Layer 8 of a small transformer language model trained on English Wikipedia (11 layers, counted from 0, width 64). Numbers have three digits each and are written without spaces.
A neuron's activation on a vector x is SiLU(gate . x) times (in . x), where the dot is the dot product.
The model reads these tokens: " f" "ires" " and" " ac" "re" "age" " had" " increased" " since" " previous" " years" "," " including" " a" " " "15" "%" " increase" " of" " wild" "f" "ires" " since" " " "20" "23" ".\n\n" "==" "List" " of" " wild" "f"

The vector x that enters this layer's MLP at each token. A number n stands for (n - 500) times 0.0059.
0 " f": 539447485503629591565342561280476680353617288306541373487474523421395633592581671422359444542572515342628485744289435553692457381577538489491391502741410545504304457464571379707504465231530425
1 "ires": 513461518407522627458363578605481515492604341572416535490627509679336621299658722509554888382571633493535563458657493474334414514567691468221489434519516487320595462542446560689620567467461342
2 " and": 475612465640589552615271611521375433454533503534432508591539527338589521462368487652538901668556417386558434443665576355411542695549699408409389421623431505424512358557386628650679497469489483
3 " ac": 500694525592662515433347429190545630298622504623431302500613472443549539742645498466408500190526625479352603630595447405448499377445544437506328351569491530419559332376351543676270472463567335
4 "re": 590490477548599788694470467362500534267646482338465404575623489512283631330348672455349517328576580424467522649505464421287505353362673472472338396606523425484340401311583582618545472492342223
5 "age": 571531490496541623470291502598481453432656505572415407607524468695375493394650700403473926396516574490436419637455474517336475445497554565469438392748503438391466425402541535687653482566352419
6 " had": 472564485551613415565283493390525530551543527571526461569839469614481563447470598552498928490565482361648558431573505453485633642613562533508513571527493508372355433567248550692501557562413384
7 " increased": 475567450479580446514223568528451557530584433445521475683543513488578598556659594515600883514653531376413579594561456369442450506633488486327418395593412506262518381409319652785636529427511406
8 " since": 351632497594578518559373561492468529486572545523468490602619513337620554528387641490496890605523467361650554489641611175438620569516564332412557568633606527253495438445410658590576605503487332
9 " previous": 447584496624596485523366443458428515482615543519439535691587489566698531606533454473480927591473379274499605609527520401523456673595504448368509362571410540335506424286393679598611516472505283
10 " years": 433505508530441587467461589410580509477588572562473574549390530683605512459467671360422900620537575398664586415518453388410650377545540302469527539679493495196608464372523557567633615503332261
11 ",": 389556411644589691457298652601440488508566459462512545555520534365601501422464546490311967528514455358555460436619541360374531522611519429389475557587482601386536453521499641469804517590512369
12 " including": 455652390559601472642274617458325455493609469506441511597508553383624532415424533578537903665439429419561461532695618337447463631606675381405388421641396529395454431529422628652647551458514426
13 " a": 585515483524647542618287673415466502475527463414404512600609529483566671638625454546637887454430486416488531582510608350547591722621602520542282432581328503411478427420509726665603504402652465
14 " ": 501477412488548674617329483383503538375555495489482341517417598323635487643467595482285637471685596483664800701282510593459508483605527397730293309529538489447386589468605603720366574271436675
15 "15": 454609444294443632468390550419551474422509434426541394421572419497746500601479705422287681507468546333667663890379535612542509405677488495646472428599380496491320573537544695645473366481406254
16 "%": 716496511455419674507471592604567486431522531489545431525437421657604631569539777288283842447671517462555485516465525569421541335539554546562406476672402510374465517450622735733821479592436416
17 " increase": 474570555478554621545304670584367558550610448481438431793551538557452507542653611291505745294554623526439542561614524513444503371471431464449473379786503508297499462451402618829722548449437319
18 " of": 540526421566661460568218673645495528407667486489418514604480534545610433493417587480632898372492548346399500498639698395482506514531442618436610347589437492393420532408477590470699567575625388
19 " wild": 478531483544586464572503655598630547412567435470325409606487512663536594442753511402524739535522616381418557717498340416650563491418485549250323405770265544315479387376471465467436542460402237
20 "f": 543408546625561670573405327373522404344528508445456306452556561273411605532435472341365528568635543371534727730332391563538582351519597475417316440723449643352426484489401670479470741518379204
21 "ires": 559593494396525748426381578558437594464543402550464446525557462638409452377645638368432973446506612491595476429550581530328435567541501498383499410792475519447545434565529540606670620532508489
22 " since": 331613474552594525557385585542547546482563517478450481585659495357585561529410633420527929555512489355661537472595603253432651538467497301407599546646623504261514445457411630517602643496435401
23 " ": 461521435533544747503356416363457531454529429591425503488478632246660559586676702476329667568543572344591807751393429597492575625650501206600342262526541489367410564451560600669441541430400606
24 "20": 507507463394416636373384557412437452455491557507515494442511560368784570447629711360249558509398550249640785806579548553470541532583530353643438407628471459409309499536560644632429379614304291
25 "23": 422581541455443618417376468271533431424530462498416481554446503547612496429439769342407844617626381282596533543546448422507493593485360429364488340715442585360456519543535684535742533626311381
26 ".\n\n": 501734507555521611697359726555536436517521529611499540655404579435588357481280400682425759744528387384509433534745498406394536632599604445530365445528495528352341348554413610698568443464332568
27 "==": 479601501590409694651493712568743391521531554541372503689598550399756648560541425445542805452546497424388584528669555565365425620608441351702443500527392472444413489306320646602620414460317554
28 "List": 611533495503437687709607608508414259509634491637523484652437562676557403485658459371454772664590669446483602687449597535395519465749510448629245437591434580485436492376407624667501591537532293
29 " of": 617512380579482532550426588593557517473632596506443529702531507549693536515407377457578940511467472334330493695419566598392499551597467490580428372561265587471449537359381510639601445532602310
30 " wild": 526480519471445588637541690553626516413568512356417425578476530601534654480661509365492701529448638398426512740438357468728587481458464483333288387762190530314492362301427438528395509527444313
31 "f": 541339565643648759553505346375608523294566468554472343481615475371420616297539425443519619472667455490437689705428314559483572449400692491394319491569566636305526617381308641467524665477371248

Each question shows the input weights of one neuron of the MLP. A number n stands for (n - 500) times 0.0036.

n177 gate: 537577595576626563509546407331452443532394607423452574324426463393589563392615441618573715608542476471391490349474489606588486572381655566490655417574586513500369453613561414484351448457407582
n177 in: 455457490637651413581336385465540477388538452397587498500344406566518508551565558526546596465392560451434430657566592327471415393383496402310521472339571301451486458672590424623522518393450450
On which token does it fire most, and how strongly? 2 " and", at about 3.9

n132 gate: 592516736687517311565471667588470506521521491511543667632532657624595485564447475486538399440467284403554433410418328376542577496527455503451698566377466620437528399420452437429362546389479444
n132 in: 416459542592616411730237515599395467481407737325602603663575445581486519415480513559416606553553375402469390509335463535371593332545738457482637675439646619508517451454571484402506397369634564
On which token does it fire most? 9 " previous"

n71 gate: 455477548540419448481489571491458419532464519389484587484466510565543602446526288516559568564374501350483456337451592341504603511638540510469336361668485485441591504422476499524394575578613483
n71 in: 527586644636328403536549396372336552495429523582385499468477492621581658451573501621560564606491415601422467594617506641426446649447523379431518382525523577538399577566475484631530510487408383
On which token does it fire most? 12 " including"

n114 gate: 641488463408701470448500350414362408605652405374455399302667553483465623459562461545479384487492300581417415464637536487349427532486483443450488713612483405500582530429417489556516440549631573
n114 in: 632604595396635439461400430449430457397497396446558575343644641450281432511599597489484583472403643600504590469594608533575568596637582580377548531606439535560597374468423534554599587609387459
On which three tokens does it fire most, strongest first? 1 "ires", 3 " ac", 12 " including"

n84 gate: 472539460491485547429637390581325423453633539506651512526546420461320561449508523537442640566454509518628432581514260611507400633415530623449555688491559555503536398534526530515321453527483532
n84 in: 421416455493486507699506540434512535488422380564472422459503532490561621368737532515422563621578674491491553594432550475659455490571571493408320518553620526552409472562561518605611493668414356
On which three tokens does it fire most, strongest first? 1 "ires", 31 "f", 5 "age"

n48 gate: 523453494554463454327605469536507418469496442564444455467516434482584367565386393475561483554485443392396593448432580566654416516306521624435503585540475678427414233567646558611550475647548374
n48 in: 453518394499453531512515433510511444492611617534352445601399651553415485617622438382485610565472487592339427516446402385432375645442600288633613439477527504671471496523426340635551431500427595
On which two tokens does it fire most, strongest first? 29 " of", 9 " previous"

n50 gate: 584471464489515500515557511455387402383460451444524450381507503495377343493618469479415506446289546625616526464627609412509292501381491545627451553536537335583461524537416601533555319624589533
n50 in: 344343564547425417584396526383495640509413444499576324510534313457350497455433439445567684383467432371398562452614582433553397573630545475620502538607521463477618468338622508416503446488289669
On which token does it fire most? 21 "ires"

n65 gate: 492465514501420576452370577563481469517519517565500569467456453562476601468529539605447775526458506570512471472423555478489444493468497429599474429344412409577369473507557552527587448520416514
n65 in: 534446564569577591473537507281568555378422399507591409572465689482515390495505404343481511430453523548408534626604490430475508336473457598554484586476456571595545389332498463467441577478494419
On which token does it fire most? 28 "List"

n85 gate: 582526697654598453542353536535414501608647582577593547410388279566542455460611532499398443445520551580471591527404499434595481459484474600385574571641500560411430362567559479564489539358471397
n85 in: 467462427347480629324597543602526598470461560645524453365550400496338621412584373472575478504437509391523515464557528639412458415706454469447641394500508510423491479372467627494397481506542469
On which two tokens does it fire most, strongest first? 1 "ires", 21 "ires"

n11 gate: 478468796586394498602509574543518608526478671314549399427643511450613502504600356551378382544328611473454473407482576476570319578638382533497489498552462533450610276422553340591410577501613577
n11 in: 468563524487532475445582066602488549551615469508507483613408635247434536433533324518428691478362639604585491646513613332433565443465441480339556370548628699465365616462421615545491407403508599
On which token does it fire most? 3 " ac"

n99 gate: 548529362481396460442637425676600531273450475648595698541389573552470556611506394578461416768491599473499468384454516457664429556534611572436547341566606431591347546503466432689591432476672525
n99 in: 503615739474606569493415419435317571451572665446519460541599698590440441527320588400469849525397376690495413509512411603361552578391612437534614600282591515514529690335628494596515356667515661
On which token does it fire most, and how strongly? 26 ".\n\n", at about 2.1

n47 gate: 566493524418541437470390499483453539732474322314485553481481449343595465461516372642689459594518373486526514437553369584346543657557584573478440462681485545568421487489372490620550294485525479
n47 in: 365549649432389614462489500532572517509804412455526465479671513631427324510468261449585329497476652460610646323509540422500560439549322502599438678333530625500374557387147444625517446547419404
On which token does it fire most? 6 " had"

n158 gate: 448420467490501444478448467470654471554460507502622483420584446579525492473527585406400620518510559399541424525593494391410612400431452334495427527535440352554407489580517536438382486464672576
n158 in: 466441393557540475505540553472408545357321509414549565485364581563547441460501566459407634506583445553477335610499650475486620352440555489591508499398426546434560621456617497453572216489484552
On which token does it fire most? 16 "%"

n182 gate: 356589709499599512469645462602476601501501480569448595357386544539517576485562575535442653576384502591616579521499577467318506452432455495632610469378510489453399490440448483404513440560500562
n182 in: 473633674556585693453649545556386560357381561477352476351486525442533645722443504407563444573468604528680663521572575462465562424452482591604638521396561471445503475557382543481467494530558428
On which two tokens does it fire most, strongest first? 22 " since", 8 " since"

n76 gate: 352512495570551259506317581570508441507594524466517547427562565473464543332531563487593581486434479619617489378523621572529499424547360317452557522505650629412519647724210466393575571590585521
n76 in: 376572497569497520466530521512449408553754468594380541485489601472537546312396710401531314695503430535469448534664436482390507314521539425460651515500589569315344558560427487363451554611572599
On which token does it fire most? 22 " since"

n42 gate: 557454534413481706565447539563433464577610660539595524498481318528515393385355519443615516609486463656618394367477554482491399556436460614528588542529513526461369479544452614367484583441438413
n42 in: 416503436631464524472492501602518545411464437342452442567425481475551291579428514466519447425466596553360518736504606468565583284537297466517357580423567604475603379526540336715616569560524403
On which two tokens does it fire most, strongest first? 18 " of", 28 "List"

n26 gate: 451566404504492473526506288568583644495566543591615553433548601493523449528532372320642402536379437563680462541534506525564602507481491505607523549528438457585490520438547351452351661601470513
n26 in: 357636435601508457444448419331396339471365586684668533427263483626524422529450416634522490588558501399650472476499550426637451498549421598489376411397501544648441492616520308500387375447616558
On which token does it fire most? 31 "f"

n52 gate: 510424548588529418478418444479371299633609451540461688574536488416590520476599502608499482562298546377520447458413655440422452657512555631370530565506422423332438504556505608363540570469491558
n52 in: 460610452498481380307702517374741484359463428356390557615597371458731486341662588605636539592517627291634345592544683279618420565491560617432669634510509512422584478650625682483441474587445427
On which token does it fire most? 8 " since"

n119 gate: 470502476549424529496494465679433433610444569445442494511337434467510550485326577656581661605465432573543382491610552443537495482373518643495327377541493582564433691459426534381489585379650475
n119 in: 515499466392526618446440517411407598397393615590542435341561422577393694510501602565225476370716476560593446353528386588665487460482642434544669666509508582439491487502415553646512372699478501
On which token does it fire most? 11 ","

n180 gate: 445467680491504569495518659491603524405413462588476404566602559595806538533475684452530458466547407578455535525454500480588491566424480413433580727452395592647663549496386519621592533594444526
n180 in: 497523552493465561646531644525433482600374494595519375485380450574373533443387513689531538377463451557491597510502664351462418596619425494551613488282666466494501561454542412444690457564466436
On which token does it fire most, and how strongly? 27 "==", at about 2.6

n86 gate: 308536395547300467548610659469559598464441623565520625466697513584501539487269467476548357513410605524492470340449528518472485644565403539527473451488456470611362503566555581454542409491458573
n86 in: 693442496525568546701653430491609579625410520454678414491331566511610433544550391493444646404486466560581511641611545531498596406557555449525596443670748316377537624328457503525403304341394410
On which two tokens does it fire most, strongest first? 27 "==", 26 ".\n\n"

n164 gate: 455383408427413374407455553555295532542628534427441523535555427425622487551476532594459571596244463471595466648458724528519508582600479638492529441519600439487412520593368438535485373544540482
n164 in: 536510341634333714598448299595559399521333573573546500448496409522435572454589505471485620298599499412356672622369580570477572294550460653446465447442441644496406574405431414421370320542514455
On which token does it fire most? 15 "15"

n16 gate: 418493489600503481497623539573533558415604521453529373406503448547646504554497369425417461389511558626641602592370518541688458526415366595345459501460424502531443581448579652423325475468583523
n16 in: 417369564530415476449398572598447464502583430527618576440333485503436578546543441586488554526548600323517489506448528579671537519477416628432618579408456483340491499500542549504445364562344730
On which token does it fire most, and how strongly? 30 " wild", at about 2

n183 gate: 398377446603320457581702588665620514330580621385638488627508413444762496622430512486527490649394476441437356397462460417481531528431480523563517577377401694602602606536516494517595493517452397
n183 in: 488477416554611475413425481402410528720522464654131656544474473489542591484541302504554556471633748557634531548443590291530525676537499553436577295464518580367608448336568361391546669572437423
On which token does it fire most? 29 " of"

n153 gate: 490527523493530458530591561488588566468535431598444424399474609449482476599633490510382389443447521631573447426484348510495577449508664364384419605455501559564375487506488391500323481540471483
n153 in: 365369498616334484419530485524464619726589519474324420531652493617384580417444491301428505454332480561570536584495507647347657375394453571405556565480557483451516606535368399339491561540576393
On which token does it fire most? 26 ".\n\n"

n130 gate: 499635505654656525414389505654396360606444553450447551485442400445543603592495462736566379562302417469479483562432503443506524529479586692534528546392326499473357521371467542350536251439709432
n130 in: 450285464412469602391381361421330385287495546653506523646544563609729347475562561367516484607742654390428589424513317660496284393605445362362497536554504645600491374504422525489510542582448682
On which token does it fire most? 9 " previous"

n161 gate: 304364466583518363486487479487340462456481452546414477386269568524379679497503433488466431558671551496420445615561500343511302628412462527474546544646416374468453529427526586534516399492542422
n161 in: 433420478442455677484527546399510580751547590541443610511497289593533514600641480570540681468610645354528511394370501600460378575557373647521500575608415424499454491441560532428517448460364621
On which token does it fire most, and how strongly? 19 " wild", at about 2.8

n6 gate: 392319660561432561657501550605417454559493421369533754454579678414440788603424663550393499590409410579666526564588491491320436387552700582461563592422588531518620487588611665518444450564428546
n6 in: 433678584384731673520524422604527612804514505635455571680478587535409623604511333381705654468696505446359353606397525537499645571357255627543472440496609449394365460238685509432428328453580485
On which token does it fire most, and how strongly? 22 " since", at about 1.7

n77 gate: 476419521562610530628367611545485582464385428427678528435485498584660498466463413424372543572470419513593466412571427620414466518487291665510489448390579563505554454452450527258503508515662628
n77 in: 484522456531386601632423490610349495474467544472478740534494618445678526495477533491688644602582525560397476464290641577562360370643555395360495590383727419524515471574556603540565524477510474
On which two tokens does it fire most, strongest first? 11 ",", 18 " of"

n34 gate: 528562384606528493618512497649425489481502418524412638470408559671598430551392621581598284425423562387453312461395443292421564540593684467591479481706467470480452521502534428342574567448476568
n34 in: 488576386313543460381509469273482413463577537508415405406454620592444573581463334543330612508594499587517516686567502443551261433560666302322356429398714535675532627481578477504469441643589374
On which token does it fire most? 12 " including"

n15 gate: 435377591513610555411417409571516370551611524471607368372455482524440523344513505510458515505455470554560491314452579481460540564429487329397527641708647488415507444565492619545476504561489446
n15 in: 461495513436357489381679627577578423473429534488628581523581488637542487389426482604366567600619412386544540492456430510592538551398663724626610616344279535621334683390428363558598521484428406
On which token does it fire most, and how strongly? 6 " had", at about 2.9

n106 gate: 598693448552388577596578649505552574712374343652593515586494501565695558569498479520473347560509520555512551411569552408489679628378509506612584478609358590576638523557633402427473556460567430
n106 in: 487476557421656400522615567480489485473518568396387635393473672479379445653559512431590624535341411571587538439244441448524556452483563438555287469545451623450398457515639515460450449727650571
On which token does it fire most? 17 " increase"

n93 gate: 514340449537466527518457465588478423478423605509573513439378527667562552524373573622509501500451500511482438536726483469541452346518638513467409404510454625538709440455487383466402659512480398
n93 in: 359719530566533532474416451620528667585541579596539548398449485430500472470432509474451479492412481401318548562314614473505502400329396607492370563599337485478556514520502360448497459554643633
On which token does it fire most? 30 " wild"

n89 gate: 668527349431414378334566490542575471521565546507603478551377505443469499551375380574595300450484420577456487474534417536492482564318513361452422420510412449448496436680320509554540548431596547
n89 in: 564459576649558461631588626534666629560403575401613517343562424537268500550533710570388528617347507646553512347426533489310625493338581613764693484444533522608391303456781605358482497441552494
On which token does it fire most, and how strongly? 7 " increased", at about 1.5

n112 gate: 301619468713444647489550575522372421633443607424480457566363380484495396480423480426483488556554353530559480552537508450498500384454533607414522479532433442450616522535412297342532414578471476
n112 in: 396582550652494473487384468651501367395561426450575601652476485443538434510548571317318306510466344692623411591375560307452471655506364605592567489416381423269543579624575711407521546468587396
On which token does it fire most? 11 ","

n129 gate: 640490440464560398513521491504460488573536423331447474315468610306409511581568447487387520498493464567318408347670495506545557594554671505500456608408565405609455497471592288416596467401608560
n129 in: 415509483430413545404649423586520493751494523461681506548519394386668498550529327356657563446733488327551462480590621455508555499521287584413613469491572537390621395517471455421623525567346582
On which token does it fire most? 4 "re"

n145 gate: 523529546494341487407567548574434371656613485657580550500379505545513340498473551443414369245289474406521437456308465522370491484516477528577426494442516441369533488523506548491508633528472562
n145 in: 395519540463439418510500295477475456602448418537464433636375571593629420548338570460513563414560660435425521509401462473376628508421406290633409493430329452393495291520557400690443527582517631
On which token does it fire most, and how strongly? 28 "List", at about 1.5

n64 gate: 346497499588485394553307376488453432593568489406312539406472365339460618374432479620509419369407566551551510403509533661514599685594525434437513396472622572580664581445375557465530688559497478
n64 in: 516507812581424419567492425383533492421580388513222565613400531455410402446584543436484555563388417621414462532483506709741607468513579626498559536324478642590633401389614628659627476519348485
On which two tokens does it fire most, strongest first? 31 "f", 20 "f"

n162 gate: 583418301470709421597745447666586486572465300500377617525331496426590282559474672538413381466609661650664335551445437498492525557426588648524411392486681414503542498518432497434653476338590476
n162 in: 481493244534421305607548568689576237422505460276482562486478551440521474455597647544451590517444579495562393459601648750418499634575663633563383427495509231614438484423529503571722388374678409
On which token does it fire most? 31 "f"

n152 gate: 411417660308331364574541657365432553531517426609526387407547474464472556587495500529532421492622461611363654542526606516506462417563607433479471503491480414565549470415524433462527450454567479
n152 in: 447508490581500453561356455591581597543396559355591336441493572660581496542551420615510510403450373419514371593256557639624597491423240420604455479566540498529740452399415481459350584420436372
On which token does it fire most? 3 " ac"